Layer 10 of a small transformer language model trained on English Wikipedia (13 layers, counted from 0, width 128). Numbers have three digits each and are written without spaces.
A neuron adds its activation times its output weights to the MLP's output. To switch it off is to set its activation to zero at one token and run the rest of the model.
A neuron's activation on a vector x is SiLU(gate . x) times (in . x), where the dot is the dot product.

Input weights of the MLP neurons that the questions are about. A number n stands for (n - 500) times 0.00094.
n21 gate: 195430708545493637464529522424445242464733582518665514403606543561435673521421325573442550649362604394613584493631621575478578507456525463622353602500439320657507579391676365639442479427584391577789387464610290493486629287544573610325583398546514345574507449402486616385544436524359730529362518295471457690747237723626450326434244450374592573577558475520752424425580403478575387709638
n142 gate: 461419662539414520525599494506526307564595558671463541426293614459407376491561183494570621445503724558609464636588583299390597649291538510624428366419443621594558421471525542412475368452510381324459626688604595516454485516281490604542381374611534565480327593556558433551442509277593459475227472512625453411490425614568560318278500440478660610607497506456465500452494402339716600360638
n149 gate: 689448666503657451627529529610597381535645629637745590247516337548539621424580435704628327562636645659561559602705469516636368592432678461609529520542449363665636420461363494643599463636523568516598451535728376500450407490581594392607481371440619356375510635681613419567458484416622570567655579460568509643552556435686433471409487529615713348584516314462519529519630481435465588455483
n216 gate: 473344644470441409422402350655828553316399533570513392591527484664536567302405490414356457331711409527589294722381399645662484418371682517382460452384471696536342480447520354613539269553487507282736493474430607520475456430444450580348371659507644376420536464462470497513675529598484761412536314522556458702596550538459487523341487471418450580384497477461484398454480330576451513438659
n250 gate: 601500744647532569418761508536456440436419781572640662671576248409393439539464536476595607564648271432528592496461424531664512468197492484429589352488234468688572417488571424586733557604420668638543391405424277735362657322400284730488373604473431455585659496265393528358660383570433618504436500977268484469616411466285713484468629571630520456616612567606591647354352496400768388500398
n345 gate: 666553313418448407472493496367328626510457649606563594380616631323448646648469468689570684563395490415493486621442580712388582455451569369573571535613455362475507479444507514514625544423447426528370616292394469294689487617447532426440531381579517721621570500334661388632500383597357593514587514453440353352612479654359434580602223673407603468750514444471635249735732396258780609465522
n371 gate: 537519693477767492627511333441493360159537553700654624454400591609614463580642596529657438589353370500434489518482384673537482576205511608719571503341359351626669304478642596529464447338515489530626504711415702642528585746504415504566504367638578519784526478528313467555507514323500777653408679655419543627489545747436321416707579642489653422655570474554555599558507325378402552347421
n402 gate: 238530579379390704496603504363537696721519594440584346493411723298552353522313563489485573548582394496463717806453419536552374420619310361610684416571355507526411595430676351620573340633541526237507541302396355485439432688333589609541478700431521293534674629464559444658530326466334489401437374695270406588570330429261555515597518379394564623299560563459691526467522493381672429702340
n442 gate: 605310503447884580516384641520621380607437385484519568590585301487549553349519533340772484719607628549497411581605348669438377407565644464513497485398452545667760455425606676599503397559523360371474238568556605480390663418660487625595367559538516540477536403443458526561246497395704535368497516444568487644536603481631406354614519452490576454467461626363494558487634548487449467503664
n512 gate: 568593624641633590458806550504372634387331554464540479520646490689496557657756400454662535386458534500479739646555325507635737427624427482468765609561261300507475542511612507347805415578514302432566557398703500338326425396461493529560518550497421450665489454599616394304344209529454584440376448500507821563415435551548349496670459479262443486585543518539560472594511357475577411591409
n517 gate: 542413712504698508541634439545697316436542606534489362640428429683556611722325417485627414383568558485560587630651421548303420336263400504612477694716467623644756455406604530485541651519632643550578375656295419286482601283655436268447500361570609393515646493726459286343398397538605381597511709561500485289553542619417530526474412373306699659353803556455526324370451266440455564504303
n526 gate: 514404671435486428403545567440567451426572510468400353399412542448364611562308451359535423655613641734514436571486557676557486608387479475625507570706459587567588417458493359821396571472363500668655365712635583421530162322673638400408423310687585639575581591299398328601542452552528677493468510614384603431324582719365594538426655476451525567433535458416706605653656497391688567500774
n565 gate: 560548704466438436645548515217452529654309823522594507641763580613324657446613567452471533570570444404275708482518451702541622322323594373485552410571291573422515355507759423493398437621515577575843430321578518466457617433744323429699526489493571418537485533518471379445397536476654587416467661542382583380581864567472296456445482595387638629478681584689573449591689536445515611661542
n606 gate: 340440461402408466367634493365759437493547649483503349478510510559493450549526470586513585510480598633682563614487617461636468578652568383412564443393464245742355471296412351545369446474603493503435413484600643436306532527470331587497513775536628456617711559350335563304583468515139428461510410547566303493408322506376654461490561327477570364517440533458670470507537350699611629500544
n21 in: 572422365365634265673302565486412412349362396432446393494571453510567648593751398449722523432470397653500490507553532517497566627324557497580681512371460473663493407699473439556456429537510564627361606400769580373409422596446517438602618473453640483558507540608564385487646530297564610597574523448635685487264555630513467483591292396510376347419514150602574359450473604449457707436223
n142 in: 467392654555423427585547343402467527488436584677367565708467453553423530644568494620393580509383646470401524595488660459587483367383506555826340495449324473497467471420467455444275563769380461452433401447410567470488290488494440512318580455691445272533303562486494470414479506381426627586458384437428602597557384494500367464623430352509370380389500452522488461420455577584411467417457
n149 in: 488333369695640575533350627475577328509588603587605476526413603515433647503314488663476412472485479413617401550605474608534413445469442475582410472447593600580540667494588676624320512629358482431491333506441431609444541506512485497478773485691634538616626705577258561384540470298570470482420404444642482452451409441438597549482650403318637540380667625573607424661679451426461537561383
n216 in: 473527414705487369636578387520659290444617432580303444566487500425471410545382563457539555576648623775539493392400481593454385266596367650350527604308690617457556334615425632587565579530434414583477394389623516413392595533411609450388503549296535413433365408395523470458503400686399572402632227434276532536684299680563454503639526497539550441543404493563598696549470428440591543304294
n250 in: 517361369596617239407230720473493517580657461551373490657571444710480670510560480631510463567648535547614402584497586516537490384392483616730554576530549444476564361574340621579427388460473392572714605563446549466565326364422921697557530476477552596459312303474510386387635339736520500477393592465470598414440568442523380550493362530606408379594486386392540420348500629702563342413548
n345 in: 513829529547639527590296566510470640445626580500475630456553329639383437529351589683539571628350550375513516472471584506418433603601426639371523358296532471520536307497413474551409634487327333507510543607585407440610600427611362563749595529410415427205552594446370425448336446594416406348461462391451551439575274585588332455448452662300679474405362448566565490503562332526690569332574
n371 in: 464375516477659403371464635715457383354630408681447727525487545247565321497578487444601331336562541704523503513487572426490487519618568434630434645497349523438448642340581448587464650497408346440519240688539555420516459483539418500418366438500547337593588435361520562409615455624321513727569490556510596539634530616377497705520679432542341664221599396494422458687415419333435602591570
n402 in: 487525566471377541561596506481562574583339539569565562316553598488383604365337497522438204407593378469301506557630589561665473537509589368540487455469588574700543580519678553393411521534394624544671422577462713617401207478706385516578376553408572459554621618539503385401506403474633608595503388571354455466481570303542525546615427577273424559378497565634288519629562568590509472639369
n442 in: 491471682535423388384500451578506506532241539590448394280416360606672266369503712523480514520558514442604564397708503602584545622448406523471646403613446432570460443474637598537466555635407523380627390363352446567506334585454517340540445497497369465567442483467537339337480378631526397431509697511566559628373365345453403543422472494511459468546477468405566503557500548364526410632385
n512 in: 630415351267398647552755421388421597780369401346482540461553556398562379669416566516478677249547431513397399623546452693469442333531472389646541602642555435525341580435546422537630581563353494487607607571557715538636350529594443563444438519580527424449662391464469631534638439581572432556541619524553405346456596479533546456632500373559408572315654581506466519515437444296562679618551
n517 in: 291536610639593434335545702568335632629424462757448433509542427494596477621558539481599586626539599581442646217465497513714484433403452385692386480692405490578516430506452626627564633458591364435253572414399582523556484467545659644293555510653512352625490539456342397484354617620628462449387525398422657545423645506550535587335595366535349497471393417420465680567442321607682474580609
n526 in: 513513699670529592481516545503535462213428517484503637592274462611328594367462465375462538574458396468433574457450573365448565506580538555497633375571632386681603532414560516402471506654449773750418458338284446503491497506461529604571391574320605650696478398823554571408686302553455525398555572497484663339571448537562532458609597468532422674574416372403497324294519617484611481497563
n565 in: 763526491667497565541497481532616538621562543655391500387471661519443516579551391590500465465375534384503594506309549509461463528526721737703331451455638538436625389532516478478519555468458676377497645316574613454429475425661397545750433561427333562389494548565398318497365808503541510779442425491429419484583588497488230366401497538405253359513552404515344490592506497429345574335467
n606 in: 577603627412598565466494526580398433443409439426446361485481613645497471644383442640472412538468314455634542509376558519711602242500456681415532546664541506449357575583254369378443317315391462607594381547324481425457332526449490320494573465356352438571583751552424513342430531529269532475347553424545432531541604482681595468634416301409400679526599373354503503641564576660446564370578

Output weights of the MLP neurons that the questions are about. A number n stands for (n - 500) times 0.00071.
n21: 561458324305461315262420054429752545628500695388504504644610544631662428340617340342730482458582312693472491641320397271439729780231598517483653639585486567341398509492492242446791623170359418453205585482495680292620524706482662779613795557253663228377471442636537304366552678260513774778623462623487710491467685340514487702622335280549477372509567412540291446556500696457505587404509
n142: 640584305434298454444332480688579457668492659445523573350512543723374516489422377531492357332447481522664640527616135543439562615476465590576596781375468507742625351647593670431718469339639610418471521729585597443274386442331734393687363615315778684556500539407548569564298599107496337430448587546713436516496824500605558608515508423492525550600382434312255602693485517265765668737458
n149: 427533714477531791699586616819321427519516613405500345480523543537419591424682447581616219674432391296368677516360400393454536429663579523365589361457360456664610399403429580394556457470586721526408511423443598355312432608570438423478416434726249542372368531347585448439442389833427457625477546262328601476413349527719659447880473496488640022604667325341584261458598348420424431542686
n216: 670580586301612479630342722709823433577293410261264513518483483496793405244545682668470204702389495464563530614541566530338456743311589235546416737615296492500429512578310673464564584598377533750312430487359418537534412504265450512604301157440469313459616479577342548504384757357355539403321405613399434491840429327550525496533408302694446466768359606468387751322618340670379366734571
n250: 467296364470354525358257396058500516573479655731386701354576749678270470707527212445625432863155155641836389660557505590375466528354640590500383442338669568660398427469358669730597345611665574414646434249456619533288569433408479608432612333345571582696398364350425492450321504382537716352545455310572601654460580663596677504463450349551290622525556496897296643372470591546573630546596
n345: 797504500647475529569508539527804496702487481466496550862533639431229517414478257738324744237451782524683610290561500226455355456658246463475679552440608456478588285589448758551488279406673656520583465657439667442517385492592500798460471463227611604468514546548701341611682599383438439538609549716386343538402642456605508557135620579748482776404624605309378619381315536603642471508158
n371: 362573468222597479271719539757465480504406643397530344428479692594361317417414495568378470310276230634527496415483495769785701610400504298496719407677465496469553262653504550504569767512325300318178680598340632241470342711365631395540680407387797380410696248606327500329395533118412582543242678514654513452423271200380246540534609411381266407601553278752399396467509500663587551525530
n402: 477560496220562410527480561568396533492732151476693328806496606625609375342513715449548342467531495582387397362725517688337391462464591409582691305285322631407541405300587692518714617489394627557641464566680450454528380633527246484474477539292646738743137670750259467600419442488620583457553500449535333432450665578513547684356461414740579720648448374303394519411500705686444387360723
n442: 515621685414611735640538623407573479522590289314358444429578549349648817595313500526546418552496578443476402493631471664367500396454806522467689449451500571377559771576335412405504411369537617489403459496609747412594471329455415489443415467588389577439717444593411705782412313693515538350511348291223337314761768412447474418463541560275627638582561702307536433423605484415776481363377
n512: 453306643657326492554488521812635335333624120642645408563600363662596410697636486524804504398700603580334309520566679390286671542312751527286512406504405241508282450467662433277404472383303504391769559793701395264338412612504612282408409432447364474372236492720425629492346453553449526773194629496387567476487500420600412558595464628480781584536431464463491545409444439488512365639432
n517: 636376631500720479508453535677448441646471597590306383349513643549279620541558495546560386281479253356469470643206331551542592496311479476467442558470569284452412577266492516437564446316479529721651481478601484649479063487412458575580169834483402605646445547674658345380429719078620608584423685459559889470246592456395248684587508353475469546450620673717776949343644486690526492433375
n526: 777583558504508636440647359334716349572235247643376648487397467357504572378628566516683583319516606386460425442263228280410447568403496741553237847336457535568405516711321330465334715428421362568392580595573838378295446508566368651551484266475342424792441625424470500667520696702512481483336336407654436647570562403284467504398250810400566653656607475525286430732654617720674360598479
n565: 659634322604643488616504564469580616564674380815529442422446355424516479277315373372368587372460454449434630678528468500614194293517425656398599215278547520291708416377448787636801648287500346520372699388677432634412174669525591455599854475348653572480495371667522531354733394512586610326644633629488526382500236432487690466480537645459671297611512184217451586606267356492615274402508
n606: 468685605492640431500606642622488545355249649644662351325617593519528595492272422431537297457326376651565549715669662256672724438595647720520464355291579323629492441691484765447457678681496476520420478563378606607761296351613512384469460476504277119578705419465791377524220464410536340512410357087659693512539549576540452395340520290427466638315535472334535370619484491301458400239375

Each question names a token from some text and the token that comes next. It shows the vector x that enters the MLP there. A number n stands for (n - 500) times 0.0077.

Then comes g, the gradient of the next token's log-probability with respect to the MLP's output, scaled to length 1. A neuron's effect is roughly proportional to its activation times (output weights . g). A number n stands for (n - 500) times 0.00079.

"m", then " would"
x: 355565670577544414526449548640436543463461362344399439384469507615637598507550623472427739522522799448734525367487415368691539497525468430361574461500598541407374367572611518507465478470579532671597628640477538393339523418403298355634513520517338368463456563498452309415394458597798539347460644526407573508498603358671371420500429487591379448378443278559449543474649564537572606297479
g: 368315464339326450743719441402289411555515419294467550371279356394372374562521489523500597323558598585793544695488528451453420575525377495403550509566543555473522543533520404348683610420489626690455235495380542322392499617595538715722407446557421558588535456508601616396567504543504525538637521493619595432534428535585611359771828646388378337485599427476379491547471352496472475554427
Which neuron, switched off, lowers the next token's probability most? n512

" Tr", then "out"
x: 646559397509672431406523557412485482409391477635447544594598657505532499446558536659404401447478258541558469547586409416516487559525568601311575443468460457474391440448491367545209436470554692514335603446544458612487497711763524409562467684640411549627513551443433671400553566313372605583627437522372562562565507350579403500505632303365318571626296482527328592685536586310484463465624
g: 435605438484404703574772357362490476571463420549556570448225505285532606502394487473430652322512437679669579578449444517587451543371563354567767446546520457620428282686601467435314376424785575464571596504429287526500531502395597459573459629458500381523661383681489691590535523568616628491346663308531445396554332548248542583499559342648508391418324639349495492476625536467340380420452
Which two neurons, each switched off alone, lower its probability most, in order? n371, n606

"enc", then "es"
x: 563408547537703445405550491494470563373535447340350450273510539627516510416719624339450690634544694526370429420603727425363537299592406496443585483598708518596408454285359607551579609340506570568644539364370479648524568687284401598468587577464525714450451732458366501615467515590377537360391509474470548278518355528439453459525486534639643457360286592538417570604548562476534570351310
g: 105351506444244283398429462575477544627403552436585636465415669720506524666468646444514601626419541582374610624607458516529574618576583324546386478362496426568656564546661416582545580505469528642586522584548413530353628439538483682808612621440483504673645605468294554474316377494494447440621374546486531513543729507301257407455489449497568529575690458461622657336680560472514356436588
Which neuron, switched off, raises the next token's probability most? n345

"est", then " play"
x: 452511418364476665596343375347524534608289452627491504466410503378409473434487670361190638450404588303400242478552668682569323519635400542421557420395522417659399500522554517677423584687475570490363598504551557620645427474492448382492641463607415340442597251517443635613441564516646381465471615578534655469270446444623471345631573361273344527385376482458363536546437454387278628594687
g: 377434509450492490469488558321342456452459450594568615424367566679423400605557677666535500338427611599438412421626466653575736451257633641581670582495390282369374553550535428638394585324524649434516429398442505535522636514592350449299589428180387738369488591488406453473569494568545774670512690338472379266516551476601424327608449287353521441496659456489687574548415421541468579569559
Which neuron, switched off, raises the next token's probability most? n512

" of", then " Geor"
x: 490383508316317369520538619613299632624572287515502466565418679365718617361529495511640539601699667664506511353335356572432455453454628541428518538563589467462307527422296573576461491352596412551551577544537695397566412408494380308492692418567544457542468480452555566458529561424514469427399495461596428546382542566428511393723608482435598449496380466383479549480581580494386668442492
g: 552489429434646476576650344501454577408725471457415488594463594574419521530529551570695489458128439237741474582465455567498509458428696366587433378482539811634529578484499326440494605531542449540634716508645398541376584443497308568688522567405728508606436387657621496498513456486670643647438568508306547680516349489332383692572271464520576527435634618534513349386477667457536549659637
Which neuron, switched off, raises the next token's probability most? n526

"ever", then " w"
x: 521594467562703467400585444546470449492448429398422487463517538597359346503712798272387707173573449494481612581489472499511460459661477639483578574568567362593421476327724480425504417547583486390520656608627628462459368584510379460556454442449436646625550400367353539597552434505623567621444351714675460347594513623526396298582510404409275332548239368556430483502449342581469271591682
g: 676560533537506414535721495455355449397488634520589467543377438610356537547391483765521457591565543416587461493659683362551487483343503429494537384504547539174471460565636377431340614533377784214610409720766505575426457451539411476490783601547520539466437491618424410316555417490362635598529601372681322615522434570617559505274528423433653491400394510506606553715388350562695604565522
Which neuron, switched off, lowers the next token's probability most? n512

"omen", then "'"
x: 625319619384332571443446552413375489364283346591555402398494488598484485445287531612369509383546562467512307522570616396348416456380537553511622591505501321567552349207443478497516500460421511648562543460626506454501382578593473570526364641295404528496410501518550387489546522432712407547291520556534505695415518281658371413397670525190472551352474399452570507380479551567376387584512
g: 520485596498387447555557494655341528292486763689446483570424642516462635557465542514515605510587398572599472544672477535582762608434499620388636434398705443445477550313439398489410581434420531400526511556523746639484435817403502505607495706427652409529588240673552407315614436559584428603484486532514561514535212546335531418563406282454483765522558447580631413603221382534537432730489
Which neuron, switched off, lowers the next token's probability most? n216

"F", then "A"
x: 302363509416422790403447686441375663450627281469493463504581475588579439496268505432443595458620650409732470339551458632391603505488457445466518523562554620494336525614412405556488569262398447560602457572651445564507460476564517573571576500578481543475529423412538480640570611444442525655274400464437537334491462556718405427537531694379474477463774475561432718516578477608410474456484
g: 483347472432425454685675478468369623566619624434494453526649493598318516436548509473535469344535378375544737355487521534486565446537361501134642528585593443451409399567514486429279429664649430329600669426397498578696538557754623388473437711526598600601481428294519573528463509566281416538455415331387381454452725457440666455625511593582422550455655747591705545406312469424481286529361
Which two neurons, each switched off alone, lower its probability most, in order? n526, n21

"\n", then "=="
x: 308572515501447438461420524565506559571457388444552438456531533504450598441675617497442455562535416492447541460548519533475592606608460533435574722460556539567359642511497531493374588542552522568524479489629508397466696491515416505531493506596518415506498433499458632532412475357529510458536517574439408514516532511257484519359460402605552481582506552745560477533484521536448511545536
g: 307464683445585707464708404577332352139371550459443540515499461417329622649477453567562483428467405558423514569583431617449541457551508336754374587398295632424581767474547481639621541780334436548466408609560491761512461439395502440359551516806389362441414537437510495487451581451561343456650398465390501562384701447473458576602685439588532373632661416464570524594353663399585442473511
Which neuron, switched off, lowers the next token's probability most? n565

"A", then "I"
x: 522574502469384606293482432290520369529581315578530528334587512433276544513382297473497363386590517438455421567352460414579561440552454511528452472357721599435297566504563462463410399447491477409359388591345481499382674610538357632502542483581513564561353454514334560521627423417571622548519408593506582541240454403600521590240420589526453580486618530330449479536480490455424524454566
g: 293313492485583699588498588502310547513360506443612415382443557396520577450562531444571497554546475447386356567488338741403555465481436670682336498673417352653372387579355727377755545566726431446458495560619412652530511520490417420400447573756446549253408572487448591448602613536453597611305537370260547529309300469481663748515515422588596370475682334583616577358494561572490364545553
Which neuron, switched off, raises the next token's probability most? n149

" S", then "and"
x: 559627516472526537523479438435479359326553415490541490238478426418485618485435324609618336423408538331462466390388402501481586490475424501457556431515510609432685540505409582526330552610471479562564469425548524446389633722495705388604543677541580664453528492654502551495591511252623483603540480405512452303493537256543502550557474607481505588462591511480396500496675453458478398389443
g: 573527444502571498736374628457570594438668469334446445542335434454469631417508658628373698443410547471392787527629421302546469475450596506493725465440393418453491502474557613537488671357634676475542671491437523490483650460652661409517577371688401298316531593508380468311607627437169502567503531467655532550525444416500491397415406385647725341605557407498448279537393476451596608825639
Which two neurons, each switched off alone, lower its probability most, in order? n149, n517

"t", then " is"
x: 757509420519324495302579448553401573322024418527500450644404491507423333608571372409608692266489521640442415572604290611581577526670492497475545596514412632589419579435465352507505500744478517331444460507603499540396464496315178609355242455485599427697534506524447371522644627438440555527457358437429483413456576538479500431779568490447494448657587508430634514665350486408574454624544
g: 483791579536552513434550473576557475480444378586563595608444752625499654369685516629572502716663472692395370352369374568493467454681341498628450487420341632525594708663650459336560513618591317533500698427372363578736510378506549408349564480698609513402481650435334415587449473505393506418721492622391544587333592480538464647435432399649566349652510503566458558383750639522476398313432
Which neuron, switched off, lowers the next token's probability most? n250

"ig", then "am"
x: 427580346545532187643500543661403518612740511773470424429473579528515481512407702628354534494438523564495478450534574511635515721405414556371617507411715607585500516541575423516547456438573672452375526338399571560529438418502874454257617406381358557481753469410563514566432437504703501532561440288529624329444575457684438661479573340547404674543508594600348342289494427477372483611601
g: 441517399609601309470611511409496342490235476337624418449683449484704582540517513608595493393749474563379528319368530600515467598731619479180532514582616616292534549375576564609365443449479398560478592327612631453343612526656694493443578739651593520529576465384405378705569589542477346574628477653460526607570479437492523644600574538397605431274650471545420476548273652426629333564633
Which neuron, switched off, lowers the next token's probability most? n250

" to", then " y"
x: 590530406441640471405527607540444478541491243531598541441475456542561537416610612525605503573503561447337471254466421661618535628469550432648473563479613415441469607520450392630536474490541560545547458508459571368564370413362434464382612442508476468609429337436414560609677486322482569548476537580551550505517472739429408516439648494553495456586416292461554445561647406510553589431505
g: 413372441307397748718589503485641421589420640493425273482481479372588394715609335560522576330533474461510706633368457441456384531330407402417558449449514400432579376380643489622549512425715484489396609479477506634580532372506273374451524560457465500615592591517319311305458396572581750612312430380527555430304525492313465561569468323562565495534462485478728551602354312432688286568709
Which neuron, switched off, lowers the next token's probability most? n371

"ise", then " of"
x: 582415478503493530401538557555632415563565264400321554394394530519560561488558383519418545580641551650589526398495493514469301459488478555394541491520359403583518400515507563605447541517371421475445438640510717506611446482349568541419486573491381534611430610467483430580427453496664524416392492582471422522499621431464323589575574446507421361616448441265522363463474465479489470447436
g: 536445592464670666446677428537562421434520441427499605584648348364514520668365626456494738336415573614579399594695525679516461487707428515477609439387492526565603516437512391164628627377446538389408577542662483442608534559329433433646524672616509402502387473406491466611560424521590356436318340488404488669443440326526696706371679389264443468301407541441372521416727706605395316594455
Which two neurons, each switched off alone, lower its probability most, in order? n442, n250

"en", then "ed"
x: 785420506502445392575487332465741374591588363434384588542464492429367368447725402580624509635584383504596357472584687619520473473390393549415589464609661619646479371526540477615410537403405559702684550442538642519625431472420621497465612491540430771444333295489609473689447511438719453306580464481485391627634434394667433572388394497522539438622404358452319432456712347495408430458673
g: 533341516582549586610392564309634717604490528503388580572352389703556326240433657420730553535756328502584321475401579581452599283532408505502501373381547609616228275427388677427634654602545550564494484520494401557540373373525638386735586615606544470498492422407353706343393467544581531509480454414647532506438433583532572420529669490567481480291506436569334479501322419518631244424552
Which neuron, switched off, raises the next token's probability most? n250

"and", then "a"
x: 506416468440603460376431555421553485324098536640318444532596385550458514483387514463458411408454659508536485295602461418695514304528479425534542534522545577440510606608261383334390431430636481532325395499625480657476683592617434377584369514361432547565797512387518492497376542344288428438355572344512407565460568454668598332469587559550544362387627579513696647641358551577521555536438
g: 612467418469459414468439550680447656439402488405435384424632461344601623569575550598408429326615752504308497364570457454665479622668456631356438612368517345515603559596384554721428556468708308421536537634347461482746516406465616329466477322442582463508650276340404521407486355615352328426455617545344483487564699448491356371600587658493671360487458487548636433321598689424554275341607
Which neuron, switched off, lowers the next token's probability most? n606

"0", then " T"
x: 428475675551570526378377569548622410480509326468535476535507497563447534443539766519296372601482631582382463421610545581566426349451615618483565691566682664282519711532596612420603511366644426457556578546515459557449513394485662469485447572534516669582389337463533572476408586511489627288273531327550518415402423508410562502637533713414477649633494443500526387626514391266453588574624
g: 513602692412447559428432534500465539572475389582553328564540638621440492545421355605445547330427407265705335307487523605551537708615539292744368396528537412444635351790446554624593245650584519482549437382470350606703541550701589468593517469672638464528575586454514512368502567520591613678632551560611281449475286519487538472544373566318572747427367552429515523411335654350572389637522
Which neuron, switched off, lowers the next token's probability most? n21

"ough", then "ly"
x: 746490591551548652424583287467473481624609297406452601531570506419558493406349716419422444277699461480357642485649467522438506423731389363688629597603672498555638448427228388481434452545428502489598552558436450544478420548556448330446354543526323365519648487527521555567617524453413569532318357567410394479502475417646452533395499455276461459464591602424558572390700517630529556300474
g: 487418479428605514643605502433588506665521420413504517469302726704442378435519644320435573343543481569658385544491567529593537349761609376467606310491514648435593592534350509431503681366507733463565673405378659688369447518398421550626391479317415595662378435553516573687583411436395635523235624701674524515521639486307520560575219437531472366387473429652364381497323497581403637534527
Which neuron, switched off, lowers the next token's probability most? n402

" and", then " other"
x: 490629594332623574406536457554409322586577225620653414506477512485461613506725519586458490511627616407529518440585336626433591486513454489606571466507472528559612430461632605444434558567407576492603617638469472485522517488643572386545549597652340709643476615392290304734357527484468621462587590514478589436417682645581393486531489496537527467471427386460500493456569509503411656481627
g: 630510397431576347602796496372474552442529518372785596531475486485609365536502397598648621560462510367532838398563573470516464344323457602568461463326524431350587428532464561491628381604172464570422704366608441259565685506646505686493532442518535416572577529597588538472549570514404478575655532399630561399287550596685530462413645384490625276382715544494523445326697514500364366416409
Which neuron, switched off, lowers the next token's probability most? n565

" |", then "\n"
x: 460537582553532415403374374427483488558420380487503453573415625526599643568461469407467531450458490452606540447505544447478417596462442551348467729553412460585612428529550534385391546538477418503592517581546434476601451713453407396739442357454531515589529580414392525526595322435565415676491639374484550500487546561390513600412659529677541590473585599305535447423417462512390723559528
g: 272520443623630414519625506448631415249599581497526228558333361560539500504394355423524674604467468384492489492652550406414580575571533457575455431479446260272602470420528443590432439306529704394497465657480401348568583502628500522282659584384621326108512532390445572489632379459578475514439625412341418527427368507260452646415504473447459729401533687470525488397782457553529404621561
Which neuron, switched off, lowers the next token's probability most? n517

"son", then " m"
x: 534380524506485330544448421415429349392515337321357445542610505487565473396323654541490415448463557324611603461721596493464451622572521565617313503554586531395714677404600586523405590452357549412584456678444500497398505593453435412400470412497399612520647429610544654530466574434468433581509545588476432548613367466581522363470393507318681506565583529276559359433353554475504419466469
g: 337635668430518345350538320625559281478602457556483360590538371318379374422520542603451690597462520395396650470355394582689549642529232428324437368681427468481268506573475598465564555854522336302556457499403381290362451519514463384463559391481534352497460282290440273584355379630517538497517572533567587432499448591529470524547482439605715436552404413589410651662568447380499446523333
Which neuron, switched off, lowers the next token's probability most? n517

"ff", then "ron"
x: 506310549543650615365363253431247583470550481472487532488489446458650233546393653597610668463439433455562436395560747484187383459638537506613574543524569446437697825468387643500585527481506478517445593391565517498272533473331695729533514513320609413455612385546528544500491680511313429497422320471583611432384288542589397344594347505712548635555547653557465458460451468424445388436319
g: 422551438574344598372636596585612169374500533674438408637472630339588560455301387374498394627444584579631391500523459605464636438584715319269492449702692527363251586400489490488576415584393426347467596357607447320362523633682479548645425619629492422576566406468693670602404549418371481517412480433703600490606534616637436510498416556592596549449706409515576689406612566632403592693545
Which neuron, switched off, lowers the next token's probability most? n402

" Un", then "s"
x: 733316486517554516378455395389475568482615376440646371505428575437466584495634698544496481169523304372565414571464321473535507568721563513506392531437724414493482386422498516578554537544453466475515443378538704463295535627456449581607234673410594521363550395630459534474524614393446342579495528649487615483280512288637321392390691615461434646428547564512430626539495581507479391510547
g: 577772473450435540630326416689385432533636495629612394347576581668441373410497580527298508605435444575555541576530383445588488410443523664662636523386450532402446383431606552607504358423723817128535569420377360512652487467532595388748417572564506440392590316432331604755639612486339552574353385705506463483510325564468504390475581551588529488413383619422462573355472371400530643493584
Which neuron, switched off, lowers the next token's probability most? n142

"eb", then "b"
x: 549279446623391562488583597391301552604368392429399536578523588420603568495261654453388552348627263508631550555471488344389514632613444464686469526559654573497404610555700475595538497506400660427498510382504427466468443422580401513689534623259489382491380398651533295685691669411587535532449516574554354532495599541766527433344555464323477530414722371496508586520581545639293626527666
g: 396482345635566412477434347501569362408525526577404637550464758617658320277559406399629496465586488420611819720596407617618475662766336589607386538486532679665504626350648608652548399462553512354591600567413301401435543635283567325556658504341499495482435541481484637374455425526420502586645604426645381408506381419431349607417546590346346370378532608536542478332570499508561392461328
Which neuron, switched off, lowers the next token's probability most? n565

" York", then " City"
x: 488384559448607537521516399251244373518549288350427388403560393450431549495393383595474321254509439431580446379657593479433361533646499416580340473671624488422487712438532458534442586373470372577567452477418459615505484417584469444435442538386477615408593382443527606547535655470480430454467481455536341729647418559646577526544523593441703557656439583373558456386575459462423299354623
g: 508571353385586433514519619588245461397521534638333521499599715351865458495349529568529531281476436636515561497634584383705420558404635308442473493683747542599423740447765449587370613519662514672380423471562521442396515726396444644450476393524756637499687565660579456366502571439525525436638632550376489444416486596583397518459643513533512436489480573462625324471588551660443625348446
Which neuron, switched off, raises the next token's probability most? n21

"om", then "ine"
x: 354548528439461361561504380579546525506649499402551400594637621561446640558658235447590564457482465590573626546393298534486615679526416572502954538539383839670503499498632436499600465440417685521477530490549406485559451311293569504484569500473508519534592434513301385280605327400629658341376515550620422650609437375595544445688461466369348330569471553489486477495325602327465450571438
g: 310534643173595343543530490384649583468373536491476462467475538455503516415352512468431351442337473715456714528438523449176497472551318553738525422548504535462607582565561453646548742377646406403460461357727445437504541278472681500375461557380565334605621545423412456580369348577430504533660561592437523706276379528465426497515450422530371543414484357580529415434551658724497815358533
Which neuron, switched off, raises the next token's probability most? n371

" League", then " club"
x: 455529677534514517507581526416355499464494227497400402291551500588564562444370446575548457407498650542481541570586645548480348459340464516484348570425473474493358473458495474610454478342407668520570413505594537464578523497638375429504514464354501484466316432424490449542642445531517430542316493469598585451595636359716439493553584631524357563418457501424469453488506687539570365394691
g: 574484447473460549591265601329403592473666404624630410522338553506272555602329457589548497703371558456624472479430431529450697409428383600498592551459527480499443724550672409480372437310528660681516625481354366585564603510606183331323438238381558592573411645645381312568452441490454629534705517495451628436418456428591323608674377255671533482429478434515672575535391598474498561303492
Which neuron, switched off, raises the next token's probability most? n250

"\n", then "-"
x: 427597528567470590453510540574591549494525318517509442390454521578462495368607490459444497492546534532533524438536519463429512646549571486500546703508615574566518613482401493483467591515540589520374498474535461423481716536542457529443492524612500468388539441495437558473499398313500594457438466503488344505436500570264410554323439404586562469552466567680486541575491550525430428464507
g: 604202535705514629565464583449501644325523627606458635370449469650402396399572712598462305483358501403566576598696644569545411693415569583467624327466660623423392394562301524558565436613489431545485438527291561623502521350381281650389488599476563452590539375801698557482468559525764458432480301521421525553446648486587359518378371448366646311385426609560570532415395581388367335475565
Which neuron, switched off, raises the next token's probability most? n606

"s", then "."
x: 485511625417371444306486530500485586442491351511353526447484420632568599654494647443399546507753751428500558521411586470453465581476321517398519539374409463428721505402395498259473620387377529534527569519469642421611500341507575468462579400496497695476336469563595486384566493514650482557430581398659539364541619463593435574351600512363463584412385374289584538584579470524669450473495
g: 286348458648507473538413600364476531430440631432538689421331518532592633479583367420370331373619437501569649417261595530371325520295562586501396499400617629480516492485648581557482441771396477491573589544380724419437526397371291775600632403480330341314455537485515670422506479497445572705311523387593703408521482383425426570477632518599609657754565663573416505493471593407394512470748
Which neuron, switched off, raises the next token's probability most? n250